Layer 6 of a small transformer language model trained on English Wikipedia (13 layers, counted from 0, width 128).
A neuron's activation on a vector x is SiLU(gate . x) times (in . x), where the dot is the dot product.
The model reads these tokens: " T" "ast" "ing" " Pan" "el" " Mag" "az" "ine" "." "\n" "\n" "W"

The vector x that enters this layer's MLP at each token. A number n stands for (n - 500) times 0.004.
0 " T": 550 528 502 541 498 542 618 599 514 606 458 456 538 452 501 477 657 551 471 583 473 541 515 468 500 445 546 673 340 385 542 451 479 598 532 443 520 637 445 383 418 463 600 481 564 515 640 504 704 424 493 537 462 486 423 764 534 424 397 393 465 483 520 317 391 557 636 415 390 426 560 291 550 489 661 499 727 570 612 310 545 424 380 526 484 379 526 410 549 632 507 574 623 480 496 360 578 526 550 471 744 498 505 514 517 472 577 349 331 499 442 448 640 516 363 587 535 539 459 503 454 446 684 501 307 528 482 475
1 "ast": 549 547 550 473 496 574 532 445 513 557 605 413 385 370 433 442 629 502 416 557 511 518 556 513 485 441 494 617 331 488 477 536 363 573 421 495 516 602 401 344 419 628 652 537 441 447 617 441 662 533 526 389 471 576 425 779 516 512 450 420 445 513 459 315 358 306 754 345 473 493 514 429 476 496 503 513 621 547 653 348 531 448 389 513 423 859 412 524 561 544 574 548 601 498 531 314 495 588 562 408 480 526 427 532 503 558 539 490 536 500 484 575 632 511 564 606 669 530 535 510 431 361 398 468 490 566 529 447
2 "ing": 459 533 367 511 511 520 531 556 585 573 616 436 425 474 431 482 629 507 567 523 509 434 552 613 520 489 477 616 489 493 465 418 432 629 581 420 473 612 433 499 431 471 509 385 495 460 492 563 586 512 456 479 496 518 450 605 538 544 437 499 605 500 553 337 498 468 708 338 407 376 500 383 418 518 510 609 509 438 572 420 458 466 539 425 465 874 543 539 575 584 534 565 592 383 512 432 548 579 510 463 463 576 469 541 505 461 424 578 574 577 516 420 566 503 298 500 449 476 388 460 388 475 597 503 434 421 476 506
3 " Pan": 494 456 502 487 425 528 472 556 477 651 458 390 531 551 515 319 532 420 531 626 503 525 620 503 494 481 521 525 563 476 475 485 463 513 444 215 496 559 364 517 316 685 551 395 438 484 500 485 682 474 598 514 532 553 449 482 584 515 517 484 520 493 508 503 452 479 638 485 479 400 461 480 410 532 446 568 394 374 523 387 558 372 465 436 488 752 373 522 462 973 558 616 598 472 618 465 515 424 474 477 633 543 499 460 571 514 582 459 651 444 626 536 542 529 443 495 651 490 407 554 356 406 666 468 326 503 441 494
4 "el": 446 542 476 546 440 522 440 498 625 747 467 405 467 457 553 506 638 523 480 560 461 466 531 514 507 575 564 634 569 520 527 481 380 730 465 311 624 527 343 403 502 433 450 668 515 486 355 627 648 486 477 506 491 481 427 485 470 684 574 416 565 397 378 343 502 508 492 526 431 377 481 504 336 497 494 445 574 507 474 507 559 526 533 544 473 804 562 522 684 641 537 532 584 472 563 532 578 350 478 505 442 553 488 541 600 507 557 568 595 593 483 599 508 531 594 536 579 486 450 474 582 534 499 538 545 354 487 559
5 " Mag": 458 421 537 519 383 443 589 652 492 676 431 435 444 518 414 384 533 469 653 636 380 440 443 381 493 388 496 679 529 551 496 490 499 594 483 413 499 592 497 471 569 627 565 584 551 508 334 492 698 537 444 325 522 549 363 420 609 636 621 468 597 343 350 411 409 454 428 520 618 549 539 632 405 400 554 509 414 338 620 619 489 517 604 473 485 592 450 521 477 652 494 513 462 488 422 599 560 636 473 453 472 536 490 604 601 506 498 414 573 337 577 521 463 533 388 603 666 450 516 440 467 362 736 516 395 349 535 495
6 "az": 440 475 553 523 458 576 534 518 539 761 391 304 507 556 452 507 627 499 513 499 587 663 688 536 456 447 508 610 450 721 451 543 581 476 408 419 521 557 602 370 470 333 446 510 552 571 553 431 620 458 358 467 536 507 429 533 391 614 594 483 615 421 587 335 499 287 460 483 522 567 531 550 365 502 516 571 563 536 701 431 446 503 406 510 475 739 484 569 544 733 555 470 477 609 590 541 610 551 548 396 434 520 441 442 529 509 532 475 651 348 393 676 489 437 301 506 627 495 530 520 505 467 464 541 643 446 552 497
7 "ine": 458 446 456 510 603 385 635 670 620 685 562 420 563 561 460 435 496 490 630 526 394 504 533 603 490 509 451 726 526 568 500 439 412 466 553 629 492 581 539 439 397 330 542 489 464 477 586 415 530 518 291 474 472 440 593 391 429 505 556 523 559 502 411 550 504 442 398 397 608 489 551 602 400 471 567 506 549 432 659 620 383 710 343 410 451 785 587 523 541 887 536 499 611 476 548 659 554 594 399 466 452 561 439 542 491 510 483 464 548 474 615 481 401 475 468 553 352 462 398 482 476 540 511 470 575 510 491 513
8 ".": 469 476 443 521 433 512 483 512 499 629 534 328 495 490 502 472 498 481 586 478 470 440 319 433 594 411 467 486 570 572 430 599 472 542 522 522 578 560 403 532 486 500 528 539 471 443 458 496 400 500 498 477 538 477 509 500 428 459 487 565 440 477 482 545 596 381 449 453 522 437 489 507 481 419 403 610 479 369 569 660 413 514 635 457 540 667 510 475 484 596 473 504 550 489 583 528 565 491 637 476 561 578 507 521 318 418 505 550 528 392 440 481 519 447 456 426 544 521 366 499 564 514 499 562 492 494 552 533
9 "\n": 496 554 516 472 464 473 505 499 483 444 562 325 529 450 463 490 490 464 616 490 550 393 174 482 580 433 470 491 445 574 430 506 542 533 508 481 564 572 470 518 495 418 471 514 479 512 471 476 737 474 485 531 546 507 442 493 479 508 522 448 529 401 610 567 539 491 448 499 531 478 485 525 472 459 589 433 442 393 504 548 369 481 537 500 477 558 497 486 462 418 482 498 570 460 555 466 520 542 544 556 547 567 482 400 462 425 500 567 601 538 378 510 509 454 586 498 531 583 619 505 530 504 424 492 535 519 521 530
10 "\n": 521 484 574 477 448 480 516 477 504 427 534 308 449 463 592 470 453 464 582 506 465 426 206 478 583 461 445 434 494 534 453 528 518 526 461 584 566 542 534 542 437 486 484 413 441 488 483 495 773 493 474 508 523 509 460 568 513 528 464 427 468 330 618 570 626 575 401 470 559 489 459 513 558 519 638 446 520 438 441 653 331 435 466 493 471 589 367 420 530 454 479 503 524 446 556 460 508 479 526 584 509 552 485 459 460 430 535 552 598 533 457 541 479 520 485 470 508 538 630 520 510 514 385 491 526 538 516 525
11 "W": 434 331 665 573 628 508 482 424 437 633 552 391 617 324 598 415 665 580 375 419 511 424 327 567 520 533 439 392 581 461 433 590 504 491 499 529 531 549 384 510 569 589 478 491 483 600 551 576 729 546 416 468 456 488 436 481 493 429 575 491 471 329 511 509 667 483 531 508 523 533 556 553 574 536 473 620 575 442 566 486 490 385 419 413 432 473 472 542 427 437 447 495 463 494 349 708 521 531 447 411 652 526 550 558 457 404 609 429 532 426 379 515 450 541 581 519 662 516 480 491 511 446 501 534 536 660 402 543

Each question shows the input weights of one neuron of the MLP. A number n stands for (n - 500) times 0.0014.

n73 gate: 521 606 629 758 667 382 595 623 644 505 542 611 554 545 538 545 527 391 584 387 533 582 508 314 259 512 527 469 417 458 563 482 624 448 579 564 725 701 638 467 587 545 485 506 512 540 539 452 544 449 607 521 438 630 518 628 515 415 500 521 518 645 325 577 585 571 588 382 641 451 390 345 525 491 409 483 363 434 443 470 584 588 474 381 526 609 479 581 515 317 452 503 417 719 476 569 461 547 482 412 379 615 573 406 569 497 512 473 557 494 482 399 473 567 678 700 375 346 451 626 524 488 360 548 479 434 682 688
n73 in: 462 362 615 468 484 437 436 505 341 498 492 541 511 445 558 463 529 429 567 474 602 415 543 513 554 482 440 633 490 684 527 505 610 460 395 317 405 470 424 282 584 333 597 375 550 450 310 579 491 438 573 528 503 405 526 458 492 574 433 421 572 537 406 599 516 492 416 531 443 244 510 624 375 500 426 552 557 435 379 534 417 195 495 520 459 531 639 604 480 497 544 487 510 558 476 510 616 503 423 475 355 453 512 577 543 543 383 404 510 531 556 689 384 423 532 386 446 533 372 510 595 460 438 586 447 627 593 453
It fires most on token 0 " T"

n165 gate: 517 441 440 290 540 643 323 491 438 465 563 442 463 383 542 414 454 650 500 568 471 454 291 531 485 471 477 317 441 566 454 554 626 594 500 300 506 375 523 517 391 594 465 520 626 321 434 560 498 302 619 393 601 566 373 509 506 512 560 388 370 385 458 509 581 412 584 553 483 494 298 549 657 629 601 337 253 591 480 545 481 408 422 638 472 407 423 588 433 471 523 551 477 535 614 417 472 397 576 570 524 472 458 492 377 489 417 284 552 577 497 455 373 486 534 423 672 565 500 480 661 321 482 565 561 565 486 412
n165 in: 535 454 643 621 394 511 589 522 497 592 492 367 486 615 393 632 481 422 388 669 569 447 435 465 460 583 393 574 451 442 477 519 345 554 428 645 405 522 503 627 423 497 435 377 511 510 723 467 581 503 443 375 500 406 647 458 434 464 604 446 573 478 508 545 508 440 572 505 558 506 553 558 441 406 431 513 651 537 539 566 497 600 489 521 583 510 588 426 411 552 481 621 503 542 423 519 579 368 484 549 270 422 390 331 619 524 283 431 558 355 710 473 495 425 323 680 696 538 524 453 544 423 708 375 481 598 529 511
It fires most on token 3 " Pan"

n257 gate: 398 438 484 569 513 387 547 576 509 464 497 705 417 380 546 342 544 558 503 491 402 526 503 574 445 319 645 516 581 573 545 491 522 432 541 540 404 421 506 443 443 610 526 323 554 509 695 329 413 613 277 619 587 586 531 551 286 481 616 773 449 513 647 455 490 634 494 413 374 413 390 478 616 516 580 539 516 558 462 443 524 500 528 650 475 350 560 620 345 509 688 307 653 353 443 285 478 460 547 431 491 402 506 425 458 579 424 591 639 314 590 450 691 577 217 330 431 506 500 667 335 363 451 637 583 390 591 425
n257 in: 458 514 474 408 591 563 584 417 492 716 509 429 425 392 586 625 654 454 537 415 703 615 740 645 480 437 403 615 540 500 427 466 506 491 483 408 542 551 406 695 340 452 702 442 634 557 581 383 473 548 497 334 528 629 635 659 509 538 364 578 569 695 445 526 390 435 477 307 628 459 519 520 570 466 534 658 426 566 506 440 508 463 591 530 638 560 554 278 497 534 619 537 551 514 620 483 598 478 489 449 508 449 375 624 530 571 454 494 571 449 564 591 438 416 394 622 407 663 511 474 563 475 515 648 601 398 448 469
It fires most on token 2 "ing"

n116 gate: 442 667 546 347 474 528 539 549 471 419 513 539 576 607 398 425 464 672 529 412 366 421 432 606 511 529 664 371 199 589 472 464 497 590 408 344 613 450 490 457 516 471 510 457 312 556 437 500 226 717 487 435 594 335 542 424 578 377 490 311 450 513 776 517 474 578 622 535 474 670 364 689 320 567 464 363 428 500 493 441 459 322 535 535 452 506 690 396 522 451 542 451 371 619 556 526 445 666 249 543 669 636 500 432 359 346 549 559 525 445 513 519 338 404 513 575 332 552 597 321 438 554 625 605 474 688 396 422
n116 in: 583 383 509 488 400 346 469 418 522 525 381 561 500 475 540 660 400 449 612 475 383 411 406 506 647 601 525 422 575 525 589 384 497 581 636 534 450 430 683 478 443 459 652 580 449 569 506 667 584 559 578 369 540 446 661 621 318 484 519 605 487 500 335 561 449 539 462 386 638 516 330 570 593 509 316 632 425 494 588 475 753 459 463 451 579 569 459 513 346 538 578 516 758 608 749 456 627 429 441 693 302 504 550 494 611 639 387 647 158 528 429 687 422 471 317 459 416 404 485 503 503 375 428 476 551 469 600 447
On which two tokens does it fire most, strongest first? 0 " T", 11 "W"

n80 gate: 607 561 413 594 514 528 654 475 504 513 464 524 306 522 500 314 467 611 334 507 646 592 467 421 519 427 558 564 579 529 497 464 434 354 753 543 407 386 460 398 442 623 436 419 531 400 507 248 475 525 504 496 478 540 532 622 580 721 619 607 315 379 669 459 648 504 640 586 354 295 486 655 478 300 449 417 630 801 654 601 783 478 712 535 613 199 598 464 422 256 688 409 525 511 511 310 238 436 428 638 497 418 378 431 378 654 624 340 618 366 564 269 478 482 621 514 583 486 479 420 460 644 598 476 695 460 300 337
n80 in: 364 566 497 477 314 603 373 448 434 446 512 520 590 463 467 485 672 401 439 503 417 332 453 365 447 509 389 446 695 407 334 482 632 522 413 608 524 489 546 500 525 580 409 319 394 520 497 583 444 567 491 284 639 413 558 432 347 506 421 825 553 602 443 635 391 443 534 247 451 497 405 506 378 735 460 406 503 382 617 524 421 528 449 354 449 411 531 433 521 432 604 515 403 674 399 562 548 317 458 599 385 461 434 619 412 388 408 589 450 341 488 454 418 559 299 546 391 530 423 592 654 669 497 561 345 491 618 534
It fires most on token 4 "el"

n64 gate: 416 448 440 585 684 567 490 440 481 448 348 334 360 586 542 550 583 500 411 576 391 594 557 396 471 520 354 551 513 560 563 348 507 476 573 477 236 538 520 450 278 467 548 564 452 399 577 450 494 375 359 320 738 300 605 564 434 631 490 643 470 447 699 328 604 452 406 633 480 307 449 413 622 412 490 497 474 618 320 385 478 400 577 436 468 419 666 269 552 447 756 454 654 517 530 284 435 264 461 572 413 467 469 544 497 427 401 417 389 322 497 664 500 557 497 493 261 389 624 434 686 567 507 650 523 723 503 579
n64 in: 353 517 517 519 400 486 460 488 565 510 589 516 604 526 564 460 497 313 540 477 517 547 461 407 540 413 451 533 509 497 530 701 483 338 509 500 622 395 460 396 529 534 476 497 597 508 471 390 401 429 383 509 594 407 341 587 408 325 466 407 418 483 531 386 614 345 564 554 586 603 486 590 641 520 456 390 615 539 535 595 356 535 676 444 514 497 347 667 554 558 289 445 696 620 512 437 418 446 534 604 581 346 556 533 533 470 595 299 439 569 497 477 637 579 584 471 651 645 547 632 569 578 688 527 392 280 447 737
On which token does it fire most, and how strongly? 0 " T", at about 0.19

n291 gate: 524 562 415 340 429 584 427 599 409 415 473 482 522 541 545 495 347 453 489 546 516 453 527 438 623 516 393 423 353 445 458 522 563 475 464 527 554 546 473 550 484 590 362 241 466 422 589 412 564 614 571 397 660 425 305 575 582 386 323 473 547 726 503 441 447 565 558 567 322 441 426 456 623 519 635 456 315 405 547 375 592 401 548 317 476 428 486 484 360 489 369 475 373 564 431 448 432 382 508 414 642 553 518 503 550 411 385 620 613 388 422 456 457 522 624 467 500 616 492 473 307 468 568 572 503 636 574 421
n291 in: 595 541 633 564 569 508 623 594 326 556 422 541 687 575 487 508 594 416 464 541 570 472 573 628 464 678 525 661 434 458 476 347 550 494 486 532 459 495 300 269 531 530 560 387 553 423 410 425 483 467 395 560 714 475 473 500 547 655 528 268 582 447 503 659 587 362 458 546 422 528 594 517 398 459 539 423 605 585 416 500 505 556 462 349 489 394 522 605 437 536 657 483 385 545 422 430 475 332 552 571 563 529 415 466 601 487 461 555 476 348 576 547 382 497 606 456 533 656 479 348 595 519 658 461 604 415 264 544
On which three tokens does it fire most, strongest first? 3 " Pan", 0 " T", 8 "."

n300 gate: 433 561 631 494 571 591 298 216 394 514 575 473 642 568 478 653 670 573 390 516 366 437 441 574 398 536 373 425 594 421 441 490 634 617 536 576 513 445 451 556 451 454 386 367 384 407 477 503 455 604 519 448 613 526 529 517 318 646 425 664 556 332 620 583 470 480 533 545 660 563 434 632 530 506 727 285 370 425 185 562 412 474 414 357 357 637 543 614 526 471 299 520 332 437 670 385 523 577 345 389 399 442 494 611 378 487 438 526 512 503 497 653 484 705 645 633 409 510 330 686 441 588 568 441 649 597 283 487
n300 in: 506 509 413 549 369 252 432 488 476 410 440 508 518 545 436 620 299 558 670 435 458 488 451 615 554 458 656 540 592 461 491 512 422 552 367 512 438 363 461 506 401 449 506 445 552 323 476 497 396 610 420 604 485 639 482 473 638 567 485 600 601 273 637 693 540 419 349 252 653 672 564 351 619 497 400 566 455 529 521 533 342 446 550 395 483 454 356 374 427 215 423 371 542 524 765 386 482 594 524 528 421 488 453 574 546 342 518 503 509 548 506 661 429 527 379 551 604 541 396 449 551 645 339 520 627 452 474 485
On which token does it fire most, and how strongly? 10 "\n", at about 0.64

n223 gate: 469 494 254 552 427 681 387 474 406 396 289 518 580 440 606 341 443 287 418 383 676 380 422 569 478 359 436 288 611 596 415 465 564 363 651 500 418 557 372 532 452 494 343 354 372 479 523 548 459 275 623 595 560 397 516 368 398 364 399 572 354 568 404 445 600 451 684 569 411 366 423 571 673 610 513 479 497 512 651 570 524 510 506 450 395 364 558 423 287 414 541 458 557 620 532 337 405 566 509 606 539 599 467 464 512 368 462 452 689 583 372 446 592 539 548 544 690 585 620 646 577 515 368 476 774 582 595 449
n223 in: 395 761 401 581 609 405 475 596 531 453 579 581 631 694 316 559 508 666 576 388 489 563 462 428 532 650 548 465 441 386 356 630 418 700 551 536 572 482 359 347 486 393 613 506 522 392 563 406 412 629 520 581 556 460 296 460 520 566 399 589 641 372 445 451 617 401 372 547 492 454 503 523 460 506 383 344 517 484 531 635 541 557 555 538 448 515 531 528 514 551 245 469 547 428 582 557 455 613 634 505 532 571 521 342 419 470 506 680 640 390 519 514 455 560 366 483 517 542 581 497 540 505 409 487 386 374 519 340
On which three tokens does it fire most, strongest first? 9 "\n", 8 ".", 0 " T"

n17 gate: 395 621 586 380 420 397 482 519 463 531 484 371 497 575 513 650 468 467 564 569 583 486 527 439 419 406 417 422 593 576 462 395 336 536 478 474 659 502 452 519 565 532 528 672 485 334 584 562 491 609 497 383 473 654 596 541 377 663 460 545 415 430 589 341 454 614 408 482 495 591 383 416 558 537 389 531 297 433 443 495 616 559 396 367 450 705 427 454 547 632 372 349 572 348 664 530 391 563 704 523 414 578 453 541 503 369 548 562 472 420 518 545 582 516 470 500 484 587 454 527 697 469 589 482 400 537 521 529
n17 in: 566 635 544 324 552 590 373 564 500 521 526 503 476 515 543 421 447 479 427 608 597 390 391 307 576 482 468 527 712 630 475 383 565 596 568 494 454 490 732 700 318 465 392 214 638 447 565 359 444 320 611 401 471 550 367 539 599 506 611 368 560 497 520 488 307 564 604 465 406 602 429 740 407 465 509 508 407 525 506 535 497 524 380 668 546 513 532 491 503 482 331 415 454 482 365 509 439 523 566 411 409 545 533 533 688 514 503 421 657 412 729 346 456 571 409 491 451 344 511 465 568 582 436 555 473 424 435 512
On which two tokens does it fire most, strongest first? 5 " Mag", 3 " Pan"

n72 gate: 503 590 408 554 336 617 686 429 538 510 521 478 479 577 324 586 349 413 435 641 464 518 436 546 543 476 467 534 582 339 438 722 494 430 476 419 576 495 461 473 580 382 467 470 497 576 548 548 566 362 391 623 567 670 368 566 447 695 541 605 557 431 609 639 461 424 542 390 592 494 666 716 509 378 524 424 485 517 598 556 333 628 434 615 572 414 411 553 642 316 529 340 409 299 622 488 558 665 710 475 592 443 288 570 682 565 497 518 494 373 503 418 474 644 482 526 394 436 446 338 479 600 503 548 476 559 568 418
n72 in: 649 416 603 536 548 577 365 414 359 487 552 375 488 437 692 514 431 485 551 540 483 532 443 511 446 641 520 497 517 465 505 715 520 456 454 358 415 523 569 552 517 686 441 529 344 334 474 653 609 460 420 622 528 619 381 358 503 546 358 402 372 696 456 477 726 506 477 551 460 365 331 509 576 604 344 470 520 497 365 483 560 477 475 467 408 555 552 474 562 661 602 572 341 422 422 560 520 517 627 242 627 564 484 356 341 533 340 534 500 531 587 565 531 517 488 472 372 489 522 557 497 364 619 497 358 548 389 588
On which token does it fire most, and how strongly? 10 "\n", at about 0.1

n136 gate: 469 714 663 386 382 486 414 523 657 431 523 513 544 474 494 494 410 544 462 465 570 583 571 397 432 704 614 482 491 711 437 570 719 524 667 636 348 380 503 632 547 462 455 417 586 539 577 605 394 384 460 414 595 406 486 247 416 350 627 509 497 617 571 512 588 599 612 603 468 473 500 588 423 560 400 386 532 472 520 584 589 515 517 480 277 378 660 491 414 389 390 404 457 423 564 599 443 526 491 544 505 448 568 459 433 525 488 424 575 416 659 428 589 444 491 593 468 348 651 555 480 731 464 426 388 402 410 378
n136 in: 494 598 219 534 516 466 529 416 465 480 526 617 409 657 252 497 387 454 394 532 594 487 453 332 469 380 558 443 762 341 411 497 558 517 539 554 465 408 539 429 484 613 311 346 515 331 441 484 653 343 503 411 621 480 353 435 455 654 465 655 405 500 444 441 529 487 790 551 335 474 294 516 503 462 529 432 320 696 461 609 611 510 588 394 475 330 658 413 494 481 503 639 306 549 422 393 369 405 376 472 397 449 599 466 488 413 410 719 623 420 572 385 411 536 383 365 618 395 444 529 484 562 513 634 699 455 519 385
It fires most on token 0 " T"